Layer 7 of a small transformer language model trained on English Wikipedia (10 layers, counted from 0, width 128). Numbers have three digits each and are written without spaces.
A neuron adds its activation times its output weights to the MLP's output. To switch it off is to set its activation to zero at one token and run the rest of the model.
A neuron's activation on a vector x is GELU(gate . x) times (in . x), where the dot is the dot product.

Input weights of the MLP neurons that the questions are about. A number n stands for (n - 500) times 0.00049.
n27 gate: 429461776552596515377573457420585470424799504369613463558629286332379511540378672556427580489632664519515669339561263562535534376627522634512339500450572556353466469422256524196537552307419503386604224759709672504527412508542395478322310547581641660448645562461308402304515595454549496289504543541646469610689445388478595430584747399734342577670445580658361481381434201697684578482732
n43 gate: 617496332511533641371599531734513476822601689324530553483368547483720680528450305200420541769405472555565400575332693575694446605350476555362326602563504513369587624391450231451600472677485387839781484262572604425475533606695665492508460402504461462613555693740692488454648318637688534542574289810314608584416712680455426496729313668607324417324389644646542684274583441371420468460302
n56 gate: 250615570417639576583375571582547433478761406696396503569535425375317484537262548776459425619500529473377453451469642589553516503650575484435556429760516612568543342513344472395317637282452542631692578619381391575369379359575688613537615543680360400420581487419390416635536543598558487493408497389534638642533339407384500298565474540406381622486547517347473633517610500602453456661608
n65 gate: 525424443583563682604486566423735642722554649459590518533500545588669590601303522471412701752653532564460525361245542426645592404441347448660637417429511348493407443545277368439574797598490543697615357479363640633577551541581564489449575700592406425654541496553467633577529145482438641406661545525479496535478560256493445447672841323338415452489371585629389663474360504654705674563467
n70 gate: 283471350427493366586645473323378459497306392318421327710459483581717667440633583252693567587725559525469483415543631439701666556503497587434463357421577610591221533611543725483605614637321490570471500405532465514620617587673608443464424660640480496380703529602660497365794750521270468435507400459449394554536374486452669464665528390710411422664625459496439514496608414483486326375489
n83 gate: 539492500583508717519447707663306373526665528520512379508569394703634421629476367683228516363563523386476554759406422351532663550276360417327489751135334492626671631549678627472412648433669333353637561447522544641615360516305386370303127466488628423418631456599571397520464496628763653541504413481732392554621455621559416410583527703687480640319576643376322461456504204372554492684313
n89 gate: 625424455675383583652704463325378440460529627441635424578549456426395515463438241538478659496732621742569272566686648590587326790326415548424496710488600198638423552579264422270541288600518560465543482363585255467516360524488552418391822526433312674530432484576527663301619217240385210679574317383507414605535480535496546544524584548489414539468496414761677581277589670515455440388419
n117 gate: 443440315627459457674569552339497636364518686500675547780424412579516291435463638614569503554686707416577671373391617611375374324304373451532500436472480408497282472702500547569500407354446472609448510431562531621452689584654748408404366613533523577513472438727551480338541456661263573318445513407660469362507412604389732581464396468477583527376680659429559673576539500363579308530404
n27 in: 747521550388629402598473553803631519413577655419299630484399416564442631450112445343658332662231245402508311460338380455410532390477553489438650599565277650496425372370561432715473610656559405324362325600463617392624613414267422416384535451395481398661326378650579519520361464605239528533276530395331729508342521597421364689320445333258484794396534534587667286395688324394581624473320
n43 in: 233608605373532496692354352197431410424513631439766595508240626496527663282556701374535420512572527590579376536345201537451496487400637752450627425676548337432960591614366329357484512612374544252374397338478633550279411549681438450493567542644466668484558459483694469909396649605472703360640659566393347515382512516575632405450598599488410480600462280554402556354492754316644617512376
n56 in: 435659359327577245483243391635486236497496351475472387363551394392598528586399514421564486569782449696562651364359374430564587515527417609460420407326714489517504493603397626405470640424442408469302566517405539310545455343388529390695323507557619593568504560547490490511344556612407454479354493534437444560581436412459591289522620731641373262464523555410592424461192489691625388627291
n65 in: 384657346796521652464645652616346484644209358778354617430532508233302532566802693568535541758341600596460611504581513405258402453453504410389327512383382445378811395629512561412536692577477597627570566441354414535586332433389450461554328589369897425816563417432791473781431512447540508542557512596618500559612412504536541576543544601229537537283336435364654427533390546712595782646398
n70 in: 549677470468586451409730360520456591592719369500540382127462593461732588522496485591507582653492435488584654445280596225662348480545533681520519669567442314758530464468512521223583610574529518678630389764617422388422504536457468355467382397436489456625580661581561493567527449251373079476434496440827278242547412461374442268484683471366378352536671627581267589508362508485515312605620
n83 in: 662341731456459472425333565521529614419556568442463631418614523667496448287674416571757342276572540579300606516458345520426407316670477677652574416430532597319344567475401552404633599488526470488521296585459537399046646296634562601360397588504500662587546291702920248545653541614464533542423374457457203570320438557305504325398357554504282581508543325336356392721442136452465480718650
n89 in: 253097680294818411374318374552521665583487640458563382203344579542432324508512410309416454308509723602373400554668740345525446435472795496293563463682430543192568462749508452411440310451294421545416606393613479520425579695525521397635399574552630589370316340315435401513438827546639416547624524528540666616437368492659359538206342645647824442504540504397542414517512703496460500731641
n117 in: 519368519622438474538289555642476492537619354484449568680694743469631416530635432447533512729630379449546589477493372824409272622977588404512567408654481403504560612563331525845485379385575316199563489407564484493647488508547350619370421591724724492568528331817599574718488693225458504559473398395323512370488567461576500599601655617548433675548470271392594634457437697474582601470442

Output weights of the MLP neurons that the questions are about. A number n stands for (n - 500) times 0.00038.
n27: 702615628532534590451387416393271623669706648603521452655458376767496760473558502372681490366235513534494262249531769588476451373333516644265307566500492558457561273469248391491577487467443352195668428436519571327662909467774502325445561577493418369429344235438615640560425342545716446520372343559589390629262555292707569477412707366637321502211582522411367477403508435382305781368587
n43: 466499395416713629576536465562573318592838614341455851494323823329740600515639594463744247407212445524353423390411476389610641325221718505603464415230336302655699551593506608605380261454426466380451921653671411415631411395513613445463563301531688475620221406549326433689635445825429586467698313714768595470535409564394428264518470320608497196564408715593448619421674658487583354315429
n56: 366247581598494434518338586349719420513381760603333532490449447486587497396555506530493665254473510554466275514474539467690319763593456565708351318638257495371523532600519634268814568530805422438347450534730720479572432586519626560349382466539379630725385647588563495607500322536656635412460622263498474508648524544615304435431537615597504531316461494653495639433565522499619557286641
n65: 386445277574502808571530531550724440553219502730525357368658656606203488397738462475330676769556776528580673318690425433416524554551354576461616544346584529475639482610264376277438652427412637559461538540543303399613343664326343502415449327463489539611603711474472451656665186480544262391394473423741496659507490341693504333600468514386681358409028491567473453530566470682577641535552
n70: 580408564507555576496496481532364659485240542240617442826431460332610449631351422458356618626506435589433281541576219683260436388351599613266434362365352540683536493487401647371495592526512377466657517311546680679517503275447440460480658555510731673446542376528387584385579682800466663388320324609449431673798500625476559326353730810487436534469570638503445740411510464578515753405224
n83: 292621294662668220548581565681328492484626423673619571550697411862391451637558458639371658468489585721547524450513501686591498501461306527409472541454580277225711601434361298473290705429516418326576554451636441472539284469563551474656453281672580426376489704245467516446652600553514261740345300429444392410368756523571754656428412512502650616576554372466492534338431597419471594566605
n89: 341767345589465738419382319487542624543735283609410520579500436515240636566737472546582764461271292635425501532627538672703449598700336549330658549545628361794675471546659337345549709579624515519616556288542724167677530465572757369592726555613274398417702629560635444466584408769418563616225641437330469568395503370540390568528509481532231313537525490583478753216435550345431417329297
n117: 468515662589411471561497388585403432337359490645673730279439599714332503658420587598501514624334475646461455218564538488497448539393423688681374424474296244424442593418479509446631564427718496510292528250562321536782463628351641521436535563333362559566562486512587756208901433531393400400603768526671490608594670397437399239520181629422664551720557775500278525463424250465690387578518

Each question names a token from some text and the token that comes next. It shows the vector x that enters the MLP there. A number n stands for (n - 500) times 0.0093.

Then comes g, the gradient of the next token's log-probability with respect to the MLP's output, scaled to length 1. A neuron's effect is roughly proportional to its activation times (output weights . g). A number n stands for (n - 500) times 0.0009.

"|", then " Party"
x: 578381613452394315622527557364642363734527492485678548339618538315427583583284540593519492372599422502521388580516530448595358370375578563780525512601470480556603413366520499732555455267548424535519543604582475264615510483319468506475422516592490478577518488620601490487676445469525576508752470385546486578439567515333448340550307593463510449394549443432403461420502371348507501506448
g: 609527494442440566479524478496346481528465433344455683685438398543331646645619495643554296421521496644459386571573469558567540493424512505531402566314433477530625553606481500209446666478524556479658480452506408521546330461312530396403537581456497507524561439441540434496413464612490595555519469412453656690560552476617559376449292490324384544280585655341496345405481378597485596769596
Which neuron, switched off, raises the next token's probability most? n70

" Night", then " Is"
x: 304507563389535507532530531508458461492518535520537377570543486408529518521488706445384675372446425644509630398462550619467515697408558559691527576595390504531605438514602518684462449449344464572456581541608502476616399507411509459572446479579433781440670459587574293526600381674476208356630468447565479561536602481328606328527486552493393450402453868373398391423450391474587467549355
g: 576365517526332398468394477549675526429375425434437419628510392544630299489521556437629371599598422217458509562373504518585514476474418460540507430522389452520573657362266744551548253692559423559642621503462548306474520386408557498468603470449459431439461480532440416614600456528663653621526510477674569696363496446497538439548466616616587455337458507408436377721450496598422468482392
Which two neurons, each switched off alone, lower its probability most, in order? n83, n117

"The", then "mes"
x: 543443557436536405552511539440550405591389546418544517414621473305483592565374423499575561470546502556610394550529728436469402549465612470742535619600581512512601446406387566897479513470548462519464565478493439461788540489364484573550534359541566596608565398476491502489581463449525472494630498380568525577516668500519342338508310546500560309380412687317367505526517439504538573465399
g: 500520545530487516371446535547532398503454648418383381554477405453509521439507432483459541598412231633663515620319442443451481656471490494447584479580539606532516248576474416139535624671452575485557260573466573630581571682533502484531446428518490468462642535323545506506547617580562521484516419454321493613484814427699595650440394516533378379409540689514441343513558604476433464518445
Switching off which neuron hurts the next token most? n43

".2", then " |"
x: 508484594432455363573226551525679386467583431247510517599582606515588630421492585498496464488457426725600487471549633542468545613500410585678555282599565674532672487543409432685471582459479398604490487520440375254620430393273406386539365557666517496428470678499588437574539519482451661538526418472668477522449528439572604421538495603543472355771452622465465692369572512403419531508337
g: 428431474543661354657535519497561471492453470680670363654620494505456379509411458573572456473494634591585438549526540646532620541511444517584466461592544526499562357572580419461433460076427487530524617539464504453536271510462520476491481525537421611498706514897423488437609467631442613611409401491471543498781452525562697437518620540465414569408561377490538470472460385644633591439465
Switching off which neuron hurts the next token most? n56

"\"", then " and"
x: 414290632469615452625582507516546349539569421633569570491462607485516482611490523636482625419572515520498427538542491529520414666500551575772413465757598659433666375442624565712487509585600396503481556506525250426509475373290349475487474559657469529489584524567446458477593456394675700485555566587495533540444783514460568375605460565421590307631541342386518599188465377460527602453341
g: 393631452497740636453566488481611503479530489696520580360411504505441547408562474462557604452385513280566410522460512585497363347531504614543491505411504699517534438456542601712550406770541443475417479392559543645460531455620457523430523483703531445352499511565462416532297603467590211513459419468623490409734440618490592537443710553488628483639316717535560492288586589527519500540581
Switching off which neuron hurts the next token most? n117

"|", then " "
x: 573405639445380359560444536355663375714524476503676496392581502355386528545367518565496484346586411483494386592523575448603371350375514518816518476591496470540554442388512469774538469278564419509536519600556436223632489434345431494525441522523468539532509469648577424475701468464443627529704476403547522595414530560353444354517336582476478542412530380476385429430497353384504519483444
g: 610578540481323381567506511430423424523506538519468507329540537624359588497457308490528536370457444804431410519465299536584494612531517648350519566598682615532426420414577490330548636451535520426408327469581626487607399642580453395428614640431493499317432656536529421415426444491413525548473455423510543601370424510481721603566471509490550462132535514677518425672486485489686662553527
Switching off which neuron hurts the next token most? n83

"|", then " 1994"
x: 559398649458413387548518553393634326705511486495647455357593516309435559580327572593481519304549380520554476623535554406614369348413567519775495453637463481563556427400528473735558471273588401501469531607549396220551499466375456508469374514617496548471501474637564479492716495460517602505756509422539493562445540492270434346551362520470419508435550399421367390361481341407437486451466
g: 465647456475608318468479430631773437502464621596375626556527363691515537491367345440583433461403455451475552485419483383439508584361360581485499559455417588380481603464407527615453493340514385582350556497414539778516605549556505615528413510658583570552477498558506604562576442577538458422622409433448332269548718571560458488384600496287416508250495571291483428636431607449697476504466
Switching off which neuron hurts the next token most? n83

" K", then "s"
x: 468334507446653390630557509538482253567539423404517532432629677429513507697375663342397424429478430586352373505471450473497444614563603655489456651706590450599422392439514637593527630495474560565419502620499498531634522452463528468504475512756439530572619415503423389509583561627651570502593600405557474577279530393312565250443529559452504465785587644347350429197488526433439500404335
g: 487516588493696264646454542526603447511394459449395441530544143435447489468510565494517518441546598446638544585423489568522418434498480304512578484497518505614502618601395349580477716339653605585514405558772472499485344389527575603513440605577560556447467595255533303513560582493438291583546527465511414432443611452583507562364435521398329431609402659536570465499473463623718547507319
Switching off which neuron hurts the next token most? n56

" A", then " journey"
x: 516508635495474462571519453504597438569540504472528576546626593329371446529358550449618476501362574585466365613601656340440404484483534607753487654580580469471498306483414529902486468467555448452560529475534353437548536355452392559561552602538486602459556453518430554595708568325509558454567490380450525570478583472422554238574511492471673421562445626353446513551549538457565511483471
g: 533538508612580626418648510549477654469418674445561551538546344443477617471595506506362380336680458561510560409443578524405376634439500390623480563362423657444479386642607768592441370432595422658640367450594669632514436478390413589589569428510445591473338554488317554507342489645408453565531430489518514408757609521573479365381476647537366486410629664710483413495455502608385402500535
Switching off which neuron hurts the next token most? n70

" C", then "G"
x: 483485630385507447518563537506572379549539419472426340298683525473566499647258559548685543505547376532542401498304571489439473322432427689787447552555512459608498382562297498519548639545453492462498524563451441478656536375519519533607379586802271562532613413562449573422633517651476698518674586334502499621406451297475549299578579443447463439543426666347337573355549300512569500466429
g: 592393465368398500732427520521292491458555494572492619474518566423402556447521644476588537417456392189342406559420620284425494490566519452395351445455484418530259621588438524475637566704502445557526546549498491370407717372483391489557750544416551399407551500591537508461615393389676650428459653575494584440519622445419347355456387511457528341582538634441516517440396595502622390574607
Switching off which neuron hurts the next token most? n65

" V", then "ide"
x: 350428516449554531472523479488481399524484529437555542398637647492549622506356636528556607257574471513491414437360543386525478520578556608772529523662580477533486424513369648537546529612441365659517576424569386465535555406409438460508619475727368797536625392548504428474566482553545371410312559519487340542449410280565461328573558433419588464761377773336302396465523467458567553462350
g: 570527455405265376270489454528279469444486498568574571414560649556494393601550495570419317387439767463545452555473609437512346566472563486498557505493581471485861426573601379561523431525442553411654646389543347567505460699514555417624463502478481542407577490615510541470531614500752416363488410442468385519341476640458694649587393377591475612424380565452489535679557519406459529615470
Which neuron, switched off, raises the next token's probability most? n70

"2", then " general"
x: 557577470390542362647346448470566515433506602344633524491646460320360667452447631574581566453543566549579589541411619503251512630392463685648533491527613490565614500481492431785629553694429528538597610507558480375623434350510450445462568652505492582431592522606486499519603361503658528682467386452642451519472617550496615401525499629500634474664483519381490794333511379405516562468380
g: 340582581551553471663471504540501366451530533456563443410572364349623436504512419462498402651564506410523435496499569487428403646508426459534564546512627393553487505480521533646455468572572586612559679352435371625522290338404510508504562429685519601381508490404406433440528512512622571758538492412449384613720197591539502505453462426317440524105601469525497491648575481484648591674411
Switching off which neuron hurts the next token most? n89

" defeated", then " against"
x: 368392656455536500490558578328674385525524467531582627366627646423590455597569423585463487463488558454633519544456395559590483483630585574705480481564501475596644481429390534895580538371544441515521542520564257433550378443421502437436404470506443553397562698525437310420646519512625458520565539453439456420461481541455462449602515577494451402471452389478360434347525367424500546353450
g: 468426534519594443431432501398538392588582429480344541500399513634494463480612414418480468524488392721470442446337445468475774511535306614495396470401404376415559533395538479398619552577454577509487536377453539653392496388407364451375303192548533402580298463630525313624561540600529532550577636441542542524477529559462553450753478468532623738423420709450418528449695443628376521617573
Switching off which neuron hurts the next token most? n27